Layer 5 of a small transformer language model trained on English Wikipedia (9 layers, counted from 0, width 64).
In attention head 1, each number of a token's query or key is one row of weights dot the token's vector x plus its bias. A token spreads its attention over itself and the tokens before it by the softmax of 0.177 times query dot key.
The model reads these tokens: "." " He" " war" "n" "s" " Luc" "y" " (" "A" "m" "anda" " War" "ren" ")," " but" " she" " m" "akes" " it" " c" "lear" " his" " father" " will" " go" " find" " him" "." " Th" "at" " night" ","

Query weights of the head. A number n stands for (n - 500) times 0.0018.
q0 (bias 0.325): 721 635 655 613 612 651 559 590 505 408 501 361 241 563 520 577 558 437 685 473 577 340 437 407 805 389 652 672 580 432 490 404 463 305 580 656 565 376 421 496 470 557 368 284 274 326 382 748 365 637 334 547 557 492 589 654 583 485 381 426 223 358 526 555
q1 (bias 0.215): 425 492 406 321 459 645 316 282 477 449 457 715 338 517 670 476 612 560 531 541 641 546 547 178 524 621 493 588 608 542 487 543 572 443 641 485 578 337 630 486 243 434 427 464 418 501 574 528 474 657 563 585 615 462 553 384 517 408 410 592 426 409 613 573
q2 (bias -0.174): 338 468 422 520 444 541 661 307 454 518 567 488 682 408 435 409 488 512 469 645 433 521 554 581 435 501 464 432 492 532 754 481 412 571 563 538 378 601 445 612 534 250 589 517 690 647 376 379 466 488 669 389 476 352 477 452 467 536 571 468 394 598 460 663
q3 (bias 0.262): 447 529 493 686 617 479 406 627 467 482 505 621 612 456 588 588 561 524 539 620 713 495 372 374 634 505 521 508 401 467 354 362 540 278 534 458 456 442 393 463 473 461 439 534 413 424 380 596 372 697 383 495 483 408 556 445 601 521 490 687 615 401 530 524
q4 (bias 0.343): 626 517 651 370 457 254 524 479 611 487 563 649 385 480 561 420 699 367 562 559 458 539 392 427 644 627 445 605 468 504 512 622 464 513 590 530 472 524 416 427 405 647 309 468 378 664 531 409 512 480 582 575 549 538 473 536 562 301 431 409 369 305 551 644
q5 (bias -0.292): 421 574 453 595 624 619 378 360 353 605 509 528 599 459 570 522 327 464 369 408 268 515 463 571 391 472 559 456 483 598 595 562 550 506 540 492 567 657 555 458 515 436 701 565 525 540 455 392 613 405 478 499 393 426 339 623 476 602 402 631 387 480 537 607
q6 (bias 0.099): 540 585 494 599 417 437 543 575 694 511 487 354 334 549 507 343 445 382 524 485 419 453 594 450 672 317 568 538 563 484 564 377 551 547 509 484 541 442 521 369 407 381 500 453 508 519 489 580 521 454 518 512 290 579 629 702 420 421 388 693 518 553 541 594
q7 (bias 0.211): 705 635 506 501 375 334 389 476 536 723 547 451 341 501 566 359 487 440 490 565 693 565 571 486 523 450 552 515 447 674 474 619 361 622 585 501 509 567 493 386 405 556 543 447 409 367 491 648 493 652 162 651 493 564 481 327 407 406 522 391 479 540 595 545
q8 (bias -0.281): 510 747 426 545 550 288 575 427 341 268 572 604 505 372 441 552 439 469 558 353 449 660 677 485 504 290 478 589 508 586 602 497 490 613 637 538 503 448 475 322 485 368 622 582 550 481 675 281 599 440 557 411 527 566 392 625 556 509 511 501 612 471 251 520
q9 (bias 0.119): 497 523 371 533 590 489 440 610 535 425 434 288 479 490 497 559 419 425 392 563 443 584 609 597 596 665 415 492 638 502 597 444 579 413 472 363 514 467 615 338 539 522 506 428 420 708 594 504 596 483 470 482 487 573 593 483 606 600 444 307 241 445 534 534
q10 (bias -0.195): 203 180 327 392 465 551 550 337 466 647 448 486 653 568 421 597 254 457 367 428 397 332 433 539 334 519 310 739 649 574 504 597 472 416 750 539 566 611 516 547 609 447 553 532 630 721 682 399 519 653 462 550 534 526 474 494 429 632 590 562 655 462 434 272
q11 (bias -0.008): 413 517 706 404 562 494 337 581 498 379 611 452 361 582 696 588 461 541 500 651 545 521 568 394 593 347 751 487 493 224 449 431 551 496 598 479 476 501 540 464 478 491 338 523 552 458 493 400 473 597 379 348 454 779 430 638 454 456 494 491 320 483 563 632
q12 (bias -0.039): 641 467 601 527 559 283 424 349 797 432 451 680 541 473 358 599 425 511 408 480 567 360 499 433 419 616 455 433 400 431 423 562 638 400 421 661 490 487 372 485 535 490 455 537 553 541 455 386 731 605 390 482 494 591 507 562 544 384 569 499 530 672 345 561
q13 (bias -0.230): 499 163 323 647 448 648 585 457 410 664 674 506 565 504 300 512 528 595 410 353 361 627 486 532 310 448 398 389 455 587 532 442 454 575 461 555 565 627 550 582 470 379 404 415 475 672 496 463 690 363 739 435 596 539 427 494 427 700 639 596 568 416 357 471
q14 (bias 0.060): 564 575 588 489 353 415 400 606 414 402 426 566 392 493 565 472 411 522 642 404 537 497 601 447 769 433 734 606 661 526 399 509 429 401 506 384 715 317 518 415 477 728 179 427 467 553 446 475 487 612 441 523 485 470 431 493 501 440 503 513 615 468 491 690
q15 (bias -0.017): 533 518 661 373 561 475 493 468 475 582 528 584 364 581 663 541 464 434 565 448 686 674 409 472 524 377 563 498 500 422 496 407 555 425 536 187 575 419 460 660 421 476 330 540 541 425 606 577 287 265 488 514 559 716 560 456 523 451 432 465 384 620 540 570
q16 (bias -0.061): 416 431 325 466 401 663 508 604 437 549 433 512 497 506 439 508 664 341 489 476 491 451 684 475 595 459 497 314 552 606 521 543 385 578 423 476 442 515 454 545 708 631 526 355 521 475 446 563 667 456 557 548 401 387 616 580 407 533 441 437 466 542 530 543
q17 (bias -0.171): 600 416 449 418 378 539 535 360 437 690 597 284 716 529 336 500 649 451 541 387 587 519 498 565 368 450 395 506 561 402 627 579 571 493 461 454 287 550 545 285 610 445 568 656 490 450 337 495 578 520 641 602 500 388 516 603 523 445 706 653 496 649 209 415
q18 (bias 0.258): 546 569 625 567 284 377 375 437 465 251 466 670 437 557 672 673 558 407 555 628 627 475 592 435 773 593 599 550 568 643 456 287 514 561 593 386 536 350 546 465 361 648 243 350 443 395 673 393 600 513 489 495 551 668 452 445 548 333 426 443 425 317 544 504
q19 (bias 0.089): 369 587 715 360 418 518 449 501 445 549 477 637 493 563 365 435 373 476 470 500 558 439 688 768 651 440 399 619 355 403 497 489 551 373 561 597 525 429 606 449 622 522 471 401 462 553 413 602 514 348 581 520 508 518 646 478 489 239 554 446 423 485 531 649
q20 (bias 0.219): 528 606 435 355 439 345 401 558 361 596 278 588 506 586 566 494 475 485 633 618 504 524 580 321 730 499 604 656 497 529 352 707 440 581 614 359 456 445 490 490 471 600 515 215 503 381 571 458 522 528 332 605 586 542 614 385 437 566 490 537 411 546 524 391
q21 (bias 0.008): 495 537 529 457 452 345 364 430 515 396 371 777 208 565 621 712 705 446 500 429 536 471 657 533 372 459 537 604 555 467 656 388 512 374 530 501 558 462 454 637 489 643 397 487 335 499 441 548 394 477 485 439 464 362 612 344 586 448 677 542 656 444 520 526
q22 (bias -0.038): 387 411 540 447 487 475 523 412 437 551 576 377 712 495 475 486 637 579 472 300 508 556 305 590 266 364 444 527 428 379 420 601 565 589 498 523 397 489 533 681 728 259 585 585 608 619 448 236 551 547 463 614 542 446 611 511 484 707 521 521 566 466 457 450
q23 (bias -0.066): 602 498 610 363 600 553 563 327 436 481 449 500 352 452 354 525 483 646 272 554 660 361 537 431 541 434 390 557 466 542 654 475 450 518 468 419 441 380 353 579 594 641 443 453 392 418 420 450 599 566 542 509 574 610 520 432 569 511 553 658 592 588 582 487
q24 (bias -0.102): 537 433 304 283 597 431 533 500 557 459 610 438 629 641 335 506 467 709 396 324 371 591 604 543 286 435 567 497 476 610 714 379 758 364 373 425 554 549 463 526 499 389 576 566 470 507 444 373 564 514 619 523 621 435 497 627 482 342 679 439 633 552 398 499
q25 (bias 0.028): 448 528 593 457 612 485 484 193 455 464 476 498 401 303 648 423 527 587 609 529 444 547 401 519 640 451 510 548 540 439 424 497 631 518 443 329 390 507 527 684 583 555 357 567 462 589 727 488 597 527 532 500 398 412 572 473 485 366 610 509 476 397 668 444
q26 (bias 0.395): 578 511 471 571 511 525 226 412 614 474 554 584 536 447 494 529 535 434 744 494 622 648 376 464 746 621 592 606 443 455 540 459 506 581 582 683 619 542 429 495 518 487 499 416 291 358 409 492 454 572 388 483 559 539 524 291 434 420 340 355 465 504 495 411
q27 (bias 0.037): 455 635 781 392 314 432 388 430 404 402 654 709 213 331 598 509 409 486 708 614 550 536 400 331 454 477 527 450 392 459 527 385 581 675 461 264 654 367 614 650 380 618 530 484 634 414 591 629 456 698 486 453 568 523 492 603 701 482 538 493 424 378 417 507
q28 (bias -0.202): 468 553 710 515 430 569 394 494 511 224 515 533 383 478 531 345 580 507 577 567 591 694 721 301 799 301 505 691 497 739 732 373 577 433 572 383 541 429 554 398 584 492 184 323 389 660 533 745 411 415 522 425 605 334 475 402 504 414 272 387 573 533 537 585
q29 (bias -0.156): 421 419 966 428 736 538 426 427 523 517 479 622 344 339 502 580 495 469 501 495 376 537 611 591 694 457 558 441 300 561 621 396 450 473 507 463 612 424 637 512 405 488 409 491 431 547 649 345 533 500 415 416 452 529 467 433 561 520 536 280 627 560 423 586
q30 (bias 0.143): 595 631 511 301 281 376 342 587 520 447 636 581 341 485 668 510 492 532 674 491 567 411 488 259 618 556 610 611 453 575 375 448 435 487 662 367 551 613 381 408 561 559 532 590 432 396 428 560 572 601 397 363 450 453 438 543 502 648 623 391 384 609 569 501
q31 (bias 0.222): 618 721 480 484 501 454 349 571 623 488 566 685 434 480 659 424 446 426 484 583 438 375 535 543 640 474 565 485 350 359 466 375 562 515 601 407 545 447 438 485 477 527 531 291 521 453 750 631 473 623 375 499 588 407 340 570 541 424 440 329 556 543 478 580

Key weights of the head. A number n stands for (n - 500) times 0.0016.
k0 (bias 0.241): 580 552 677 595 576 469 351 737 620 623 407 803 403 322 660 462 292 472 638 424 521 347 535 603 773 576 647 393 363 654 366 538 660 453 496 503 579 316 338 510 476 428 568 533 532 471 397 307 570 588 22 282 535 576 262 439 631 662 545 428 513 443 404 595
k1 (bias 0.309): 424 427 450 372 346 714 505 313 619 446 488 431 667 337 576 340 548 473 617 613 446 419 623 600 573 531 373 454 523 403 395 495 535 588 516 608 385 515 514 709 365 459 576 538 674 415 571 512 306 750 539 543 375 261 495 442 488 598 630 391 308 679 541 556
k2 (bias -0.253): 449 471 387 468 600 531 509 537 565 717 584 209 694 488 336 754 266 477 326 304 606 386 664 559 332 606 437 766 482 472 476 648 552 405 553 492 325 562 571 329 547 382 571 450 490 498 384 589 753 417 674 609 581 628 452 454 480 459 275 458 493 637 420 363
k3 (bias 0.256): 574 520 456 403 687 506 678 516 549 456 529 557 430 453 376 307 534 513 576 505 585 566 590 496 495 494 490 353 236 564 340 660 400 504 643 386 462 454 331 618 301 377 623 506 507 436 565 563 366 643 385 578 633 443 493 322 556 600 700 343 578 510 694 544
k4 (bias 0.276): 255 569 428 405 456 490 558 533 581 523 373 343 673 426 504 540 488 391 557 423 464 598 488 688 667 597 400 391 526 607 531 441 613 356 393 562 669 411 481 528 404 396 509 480 430 634 671 375 381 574 532 515 392 428 621 504 328 595 462 512 432 597 638 654
k5 (bias -0.237): 628 569 512 526 513 423 331 286 717 555 369 444 520 661 597 512 442 609 245 582 673 471 557 464 570 614 550 583 465 408 400 545 522 591 490 553 693 500 508 456 365 542 485 544 383 427 523 501 429 260 538 519 548 574 559 365 527 411 497 551 452 425 516 451
k6 (bias 0.220): 603 621 630 371 788 222 427 607 711 471 431 638 389 527 604 506 491 350 493 676 339 440 587 450 402 564 420 525 499 613 387 239 439 416 620 700 569 416 404 457 418 637 591 478 473 542 492 301 579 471 525 548 455 445 487 517 477 482 387 479 581 569 441 563
k7 (bias 0.283): 578 528 590 440 513 369 469 309 659 464 415 641 366 634 503 422 502 699 555 474 404 547 609 605 527 539 635 421 581 486 510 511 555 379 441 455 365 487 394 311 294 417 608 427 428 638 482 511 676 769 613 468 334 453 394 499 534 578 584 641 360 393 554 485
k8 (bias -0.273): 453 598 665 577 520 386 270 547 476 413 558 493 406 381 609 574 415 569 533 535 748 634 416 468 550 671 619 664 424 531 520 95 704 450 583 656 494 596 480 428 481 523 441 361 309 474 244 627 350 622 658 444 424 374 575 448 445 472 444 401 553 537 557 537
k9 (bias 0.176): 623 593 517 732 429 576 504 411 722 503 485 574 484 481 487 609 449 450 373 521 460 383 329 299 750 532 577 570 438 576 612 591 619 510 372 526 530 532 487 667 438 426 341 436 411 343 515 486 682 556 527 537 555 436 330 446 337 385 555 318 361 514 537 604
k10 (bias -0.223): 357 231 426 509 697 720 690 512 308 467 674 397 639 674 552 402 586 393 177 530 673 523 284 614 573 549 474 404 670 428 473 607 437 663 389 487 340 522 636 436 628 568 485 483 549 581 512 652 393 517 800 543 346 638 329 474 525 477 458 418 310 413 405 340
k11 (bias 0.170): 220 559 606 435 632 550 445 516 613 597 330 596 550 293 456 394 521 582 660 524 511 462 739 341 460 417 613 548 632 506 468 633 505 606 403 591 494 678 585 572 337 536 440 463 533 349 271 449 374 532 375 574 456 426 318 568 548 530 435 465 512 480 525 635
k12 (bias -0.059): 472 549 395 513 473 567 466 480 602 528 315 590 684 469 587 578 533 366 675 437 442 739 426 540 502 514 555 608 527 682 445 572 641 256 522 383 395 423 599 475 597 478 479 397 299 375 464 630 355 477 557 597 490 253 506 640 436 483 298 476 581 495 522 627
k13 (bias -0.236): 508 423 432 709 416 911 514 712 470 562 508 612 320 497 333 689 571 364 136 499 631 759 425 587 362 597 402 658 697 330 466 445 490 360 314 662 389 443 509 242 316 579 342 603 506 544 576 491 525 450 448 562 529 511 666 526 531 394 444 582 491 462 564 456
k14 (bias 0.135): 549 390 662 411 404 490 514 426 477 600 335 349 577 494 653 581 406 635 694 519 559 400 640 456 400 507 551 360 615 667 488 572 582 512 483 350 396 577 477 427 536 458 483 428 428 510 254 548 482 511 461 396 202 430 497 669 598 538 504 301 796 628 515 677
k15 (bias 0.207): 447 431 497 505 455 453 457 256 630 535 553 620 547 396 383 437 576 687 583 536 487 492 611 660 557 448 424 693 659 342 399 524 501 583 504 519 620 590 455 714 447 465 330 574 726 708 286 539 415 434 458 541 257 280 434 517 534 548 368 360 535 449 499 570
k16 (bias -0.153): 657 744 446 409 369 506 636 546 333 364 513 524 451 556 470 429 386 507 494 560 512 423 496 526 384 503 409 461 519 536 617 517 611 607 446 455 524 438 383 585 643 523 615 631 401 506 324 248 613 400 481 385 504 482 573 730 559 444 556 559 502 538 460 484
k17 (bias -0.255): 689 657 271 629 478 565 476 627 268 633 598 600 503 495 376 426 655 439 176 449 618 550 582 574 372 550 394 471 264 505 534 491 592 372 383 615 531 594 435 343 490 517 627 272 644 516 694 520 504 490 622 538 426 492 702 579 553 265 366 594 278 441 487 570
k18 (bias 0.253): 495 285 518 417 496 479 387 486 486 438 448 493 599 279 612 547 399 635 640 656 394 683 542 439 729 530 575 703 584 647 594 393 676 610 376 524 464 529 336 624 359 396 284 407 396 318 528 447 472 609 514 360 415 390 443 517 414 683 473 369 570 693 638 494
k19 (bias 0.152): 524 589 352 596 533 308 623 572 652 356 233 611 479 505 531 526 477 424 480 459 435 559 437 404 478 668 430 446 741 676 605 440 524 732 623 385 582 392 374 562 517 663 382 356 574 410 415 442 385 561 377 518 475 409 476 694 570 617 504 576 285 650 390 426
k20 (bias 0.163): 631 366 526 459 582 507 513 476 579 473 481 498 596 558 500 381 502 582 810 262 399 557 494 524 287 460 680 299 588 626 595 532 491 698 339 446 362 526 501 590 553 391 676 602 514 555 356 397 507 571 597 197 407 382 383 399 452 487 524 506 541 736 442 567
k21 (bias 0.158): 418 358 528 303 223 578 524 482 310 508 520 511 734 513 637 373 370 500 636 432 620 667 555 433 658 582 427 382 566 686 532 536 491 403 545 461 618 455 508 568 365 627 328 402 773 681 377 562 399 479 491 436 497 357 530 580 576 360 584 472 523 580 483 435
k22 (bias -0.265): 502 328 300 308 518 637 612 460 525 700 618 413 584 405 348 417 608 643 299 429 437 505 537 483 209 663 578 204 523 357 448 627 449 523 516 591 491 638 658 410 533 370 606 573 650 496 529 545 450 421 637 510 490 662 487 445 716 397 526 629 528 321 480 550
k23 (bias 0.122): 465 402 122 381 220 506 635 541 304 585 490 653 593 495 623 540 660 516 511 650 621 582 465 540 412 586 440 634 517 551 264 607 323 463 658 704 599 521 481 406 482 765 518 448 483 588 548 503 443 542 320 413 551 452 535 482 469 372 553 586 313 443 382 426
k24 (bias -0.251): 511 471 257 547 476 588 372 641 573 237 511 511 430 326 528 512 379 586 393 422 450 563 623 489 476 526 450 455 574 553 454 483 450 424 601 592 436 600 610 528 579 620 538 258 592 490 738 833 335 453 670 435 586 557 464 529 631 206 439 405 580 500 397 622
k25 (bias 0.231): 391 529 413 320 417 574 376 316 502 668 557 457 625 542 368 495 481 672 382 617 680 530 427 478 464 669 403 484 691 515 528 610 266 453 437 425 459 607 723 586 501 319 575 348 538 599 406 458 450 448 526 526 448 525 525 409 383 576 479 518 697 637 474 530
k26 (bias 0.234): 514 479 531 593 580 569 516 444 553 309 584 494 643 474 398 622 386 473 452 440 397 560 711 522 662 472 811 301 527 470 428 494 455 422 643 489 436 599 485 585 470 405 576 475 526 458 542 368 683 387 408 532 374 542 267 470 438 585 466 473 693 486 413 420
k27 (bias 0.264): 394 500 512 370 385 511 580 377 525 506 386 479 555 293 602 421 702 608 708 502 636 753 478 574 733 488 503 628 688 441 303 340 478 391 469 581 369 477 411 454 513 412 338 349 576 531 443 264 573 434 508 516 433 420 559 364 541 779 577 554 522 578 557 522
k28 (bias -0.125): 430 288 714 400 415 365 665 576 600 450 345 412 590 419 323 658 375 380 459 664 445 455 651 561 462 668 462 618 426 519 375 404 574 413 604 591 401 648 304 447 897 603 152 191 640 518 201 329 523 644 469 281 464 483 560 830 404 572 637 450 587 916 623 498
k29 (bias -0.164): 316 569 569 538 281 418 505 400 451 448 513 423 660 537 501 698 561 506 554 469 483 628 514 471 590 652 590 719 606 535 610 737 353 431 629 454 505 601 382 333 604 648 194 353 547 427 233 494 274 281 592 299 359 547 460 483 477 712 467 534 724 419 526 692
k30 (bias 0.099): 629 634 684 413 716 578 547 371 474 277 465 353 725 431 396 521 255 546 765 384 585 639 636 451 353 336 413 303 520 565 412 631 355 470 419 632 552 611 599 541 687 263 594 431 487 441 267 537 602 499 555 524 399 374 377 599 571 667 530 353 540 505 402 623
k31 (bias 0.231): 467 692 515 300 595 229 534 445 611 322 525 495 362 358 673 457 506 484 719 452 436 583 497 697 791 356 640 329 442 695 347 380 487 524 411 555 380 616 466 651 483 515 380 424 334 558 391 556 541 446 463 335 582 456 618 401 499 729 450 562 577 611 516 448

The vector x that enters this layer's attention at each token. A number n stands for (n - 500) times 0.0074.
0 ".": 567 505 361 691 495 705 408 640 375 642 701 544 319 514 418 547 618 420 161 377 468 451 448 425 555 506 446 529 223 339 556 515 422 529 456 519 493 501 473 382 446 630 696 768 337 415 913 648 718 467 577 710 548 640 500 570 461 397 345 502 319 300 333 515
1 " He": 629 718 541 686 487 507 419 628 309 588 544 413 235 669 397 462 491 411 217 351 702 499 398 465 378 468 523 597 229 425 524 501 755 570 576 525 412 533 566 306 336 540 613 752 410 524 751 684 633 397 536 632 398 628 701 589 496 307 488 470 290 239 478 454
2 " war": 605 555 456 851 521 341 466 726 355 581 578 472 345 543 479 463 552 494 265 450 533 432 330 486 455 427 475 271 423 382 468 644 584 671 714 604 488 611 585 262 470 687 466 548 387 457 801 688 440 551 438 716 468 828 534 435 400 209 433 443 341 294 545 479
3 "n": 566 651 485 849 518 328 328 578 435 515 664 529 393 577 297 574 487 542 27 599 577 388 450 506 537 474 440 485 347 344 433 576 544 552 483 587 485 421 668 287 491 487 490 585 544 539 725 593 481 418 564 725 760 745 539 515 378 364 297 715 366 335 390 426
4 "s": 659 621 399 937 512 434 400 680 389 561 555 576 421 720 289 535 598 471 264 559 464 396 336 619 480 365 628 455 440 217 391 510 477 605 374 603 405 476 596 267 459 643 635 706 396 434 715 595 498 437 562 728 586 663 476 525 488 390 304 527 269 324 524 432
5 " Luc": 655 518 483 779 367 574 436 409 397 477 738 474 427 624 429 553 498 465 85 330 618 427 342 553 374 771 515 540 351 515 483 461 547 611 520 435 584 592 446 475 407 443 403 525 353 589 661 631 650 579 424 661 653 691 600 581 587 73 450 596 231 339 502 492
6 "y": 665 632 430 966 461 485 322 658 422 656 704 483 511 632 297 598 448 575 184 603 525 486 300 463 450 485 429 387 547 356 496 328 592 437 443 585 584 523 561 400 405 671 579 544 534 490 631 559 579 415 479 588 574 678 511 645 550 169 472 515 176 287 423 416
7 " (": 696 443 403 701 576 820 390 510 411 613 586 592 304 513 384 576 602 311 303 541 551 369 306 633 495 482 549 430 313 456 593 437 577 642 492 618 610 386 331 422 437 555 635 792 428 558 730 504 537 560 425 713 497 787 448 564 389 177 301 512 363 327 404 389
8 "A": 796 394 511 773 554 709 549 688 381 589 472 543 397 488 572 514 571 515 314 554 773 359 342 540 344 502 453 528 436 404 617 385 617 435 318 646 636 404 482 280 472 712 517 693 429 396 748 496 569 311 501 549 436 731 613 419 392 233 574 407 256 314 361 486
9 "m": 690 461 359 782 484 455 449 513 555 643 618 591 293 403 518 567 562 601 217 545 577 521 477 560 431 572 547 559 340 335 614 380 592 570 530 595 455 453 538 301 586 720 460 673 485 403 597 682 495 194 573 616 744 553 554 448 467 215 501 656 123 335 352 314
10 "anda": 587 592 397 918 515 445 340 663 412 570 612 478 475 606 600 545 452 382 167 516 681 428 352 412 670 556 432 430 486 180 444 474 588 415 412 584 624 402 541 390 442 600 615 602 435 402 627 613 553 466 643 554 689 599 690 429 456 156 450 678 212 405 398 513
11 " War": 566 624 314 860 504 616 533 655 334 507 633 349 327 754 578 449 650 519 136 481 572 467 312 416 582 665 417 434 343 296 608 427 564 728 587 625 542 507 513 398 505 601 532 566 432 434 644 544 457 635 468 552 428 659 520 420 624 185 284 437 232 442 533 474
12 "ren": 646 602 379 864 450 437 493 715 546 503 757 637 433 588 357 583 486 452 62 532 538 452 384 448 593 542 448 393 411 347 506 401 687 528 470 484 529 423 637 314 499 444 411 625 545 463 647 598 497 443 532 702 678 686 719 479 407 328 347 565 241 374 463 251
13 "),": 682 594 241 823 541 619 461 755 454 621 628 543 441 558 517 408 437 339 143 477 471 406 269 536 683 450 554 437 364 287 513 428 517 574 397 505 509 460 433 393 380 560 612 962 463 512 760 570 587 527 531 561 485 614 514 560 401 416 400 555 289 354 401 519
14 " but": 639 606 464 797 510 466 353 562 507 766 656 484 275 538 470 524 545 366 330 463 520 485 311 413 605 442 502 308 457 330 558 286 472 542 353 624 546 539 519 414 289 722 445 888 450 571 678 648 590 451 486 651 399 736 557 586 577 373 491 483 252 208 408 513
15 " she": 553 596 658 744 374 406 345 768 302 546 496 519 249 642 470 535 581 444 374 441 613 537 258 423 509 533 530 469 366 367 501 584 637 596 476 625 483 493 551 291 187 584 539 693 389 507 713 589 610 340 513 587 311 704 770 633 494 340 533 585 320 213 538 420
16 " m": 566 406 469 629 599 338 280 583 442 594 533 545 403 453 509 441 800 499 329 569 576 440 352 670 469 583 558 649 382 361 500 462 526 583 494 596 524 501 574 237 334 668 380 655 419 486 722 729 643 293 412 708 629 713 449 543 563 365 402 624 294 97 535 313
17 "akes": 554 502 372 890 628 446 347 599 312 583 551 662 319 652 502 461 667 412 365 455 646 352 290 654 651 368 461 381 401 292 443 506 325 721 319 669 513 603 579 430 381 620 579 685 335 365 783 538 507 436 479 586 546 580 541 616 535 385 418 576 227 332 609 460
18 " it": 574 703 563 813 527 431 304 608 430 457 494 469 364 732 565 474 633 429 317 655 707 361 323 383 629 484 376 385 452 348 374 535 465 673 322 521 528 457 531 403 234 657 525 668 483 415 689 668 551 355 582 607 505 765 641 613 466 357 592 579 289 253 397 314
19 " c": 501 373 507 696 431 526 369 579 457 464 399 573 395 651 670 407 875 544 40 718 505 370 239 608 365 599 477 578 296 435 485 608 553 639 448 477 452 393 612 421 497 662 443 596 431 470 766 641 477 476 455 617 550 710 411 619 527 425 487 489 209 312 488 508
20 "lear": 519 528 402 848 435 376 545 623 262 689 575 713 418 474 520 486 734 362 277 533 483 333 377 496 656 353 294 356 474 483 367 602 421 588 444 588 574 502 516 453 374 620 542 713 419 499 656 605 494 438 561 744 505 749 446 537 526 274 452 586 110 320 595 552
21 " his": 486 492 417 625 471 543 420 702 441 516 582 568 290 536 448 443 457 507 372 544 716 329 265 473 665 351 351 471 469 438 433 520 477 605 478 553 596 372 461 514 367 677 431 777 470 644 834 629 659 382 584 662 407 714 552 612 471 270 308 683 117 272 587 491
22 " father": 480 504 430 805 424 400 386 646 501 658 667 609 339 622 664 513 500 427 161 568 543 461 384 539 728 494 416 527 412 382 371 509 602 725 460 551 478 513 605 594 368 428 524 608 437 279 726 594 518 470 478 684 467 697 648 615 474 215 297 615 190 280 387 404
23 " will": 507 550 414 638 494 479 438 552 312 768 455 587 315 629 528 491 597 447 427 650 500 324 321 638 584 398 574 437 379 269 468 488 454 650 264 597 482 520 567 559 328 567 490 764 399 315 789 569 497 313 504 676 580 804 571 688 510 384 308 610 198 287 582 517
24 " go": 525 614 395 793 433 332 332 451 351 588 591 658 355 635 344 384 671 429 421 569 582 374 283 480 587 541 555 526 485 376 402 482 382 741 579 445 473 364 668 607 391 684 543 753 278 453 660 606 636 360 469 662 461 734 485 598 446 357 419 695 271 188 597 448
25 " find": 477 623 322 795 489 402 355 541 360 597 621 697 377 578 518 445 627 240 328 589 665 375 328 514 661 446 294 441 391 370 438 607 415 767 390 594 549 514 605 589 369 572 419 686 370 412 737 629 611 483 453 677 517 708 521 608 420 409 329 588 280 192 535 540
26 " him": 549 668 379 782 448 448 276 641 348 529 516 618 424 660 498 481 594 451 312 546 614 365 381 486 713 406 471 436 528 291 348 586 436 750 481 563 449 482 577 529 368 532 627 709 363 430 715 549 553 345 458 618 400 723 743 551 413 349 328 693 189 225 570 488
27 ".": 600 476 362 725 458 547 253 645 552 609 703 536 382 556 487 421 745 351 217 528 546 414 385 475 762 558 341 422 411 334 538 439 516 635 366 571 429 530 392 500 304 602 522 788 331 415 776 553 684 504 455 696 564 690 545 582 368 483 353 617 450 209 393 397
28 " Th": 685 657 530 704 353 381 512 425 499 671 498 676 314 515 468 289 701 407 141 531 728 541 373 470 521 709 477 537 364 230 622 384 574 659 522 642 459 529 459 598 492 676 367 579 288 602 729 578 605 513 479 532 491 528 450 508 441 416 356 639 361 133 380 504
29 "at": 700 651 465 808 473 325 357 573 506 560 566 585 326 556 528 352 644 338 117 565 678 454 367 531 636 345 529 548 501 404 523 458 574 625 444 648 463 403 654 414 409 807 472 540 184 659 666 465 550 461 586 460 609 506 550 495 497 406 538 645 166 442 404 291
30 " night": 575 547 471 859 526 373 414 686 392 534 476 617 451 523 461 452 645 366 301 579 481 493 179 433 700 418 457 400 581 310 562 415 487 672 577 587 517 530 574 525 354 718 494 548 316 491 618 617 442 530 330 801 409 888 476 566 434 324 407 585 253 290 537 427
31 ",": 690 629 332 690 468 551 325 625 431 659 685 591 484 531 535 339 545 279 160 573 563 510 304 592 818 450 465 481 443 313 492 378 475 602 520 576 468 490 393 356 353 552 551 892 403 395 679 563 554 465 440 631 521 653 482 623 309 427 371 659 314 284 514 552

Token 29 "at".
Which token does it look at most? 29 "at"

Token 4 "s".
Which token does it look at most? 4 "s"

Token 5 " Luc".
Which two tokens does it look at most, in order? 0 ".", 4 "s"

Token 31 ",".
Which token does it look at most, and with what share of its attention? 27 ".", with about 20%

Token 26 " him".
Which token does it look at most, and with what share of its attention? 24 " go", with about 40%

Token 15 " she".
Which token does it look at most? 14 " but"

Token 16 " m".
Which token does it look at most? 14 " but"

Token 9 "m".
Which token does it look at most? 7 " ("

Token 12 "ren".
Which token does it look at most, and with what share of its attention? 7 " (", with about 80%

Token 25 " find".
Which token does it look at most, and with what share of its attention? 23 " will", with about 40%

Token 20 "lear".
Which token does it look at most? 13 "),"

Token 22 " father".
Which token does it look at most? 17 "akes"

Token 8 "A".
Which token does it look at most? 7 " ("

Token 30 " night".
Which token does it look at most, and with what share of its attention? 27 ".", with about 40%

Token 17 "akes".
Which token does it look at most? 14 " but"

Token 6 "y".
Which token does it look at most, and with what share of its attention? 0 ".", with about 50%

Token 13 "),".
Which token does it look at most, and with what share of its attention? 13 "),", with about 50%

Token 19 " c".
Which token does it look at most, and with what share of its attention? 17 "akes", with about 60%

Token 23 " will".
Which token does it look at most, and with what share of its attention? 23 " will", with about 60%

Token 14 " but".
Which token does it look at most? 14 " but"

Token 28 " Th".
Which token does it look at most? 27 "."

Token 21 " his".
Which token does it look at most? 17 "akes"

Token 24 " go".
Which token does it look at most? 23 " will"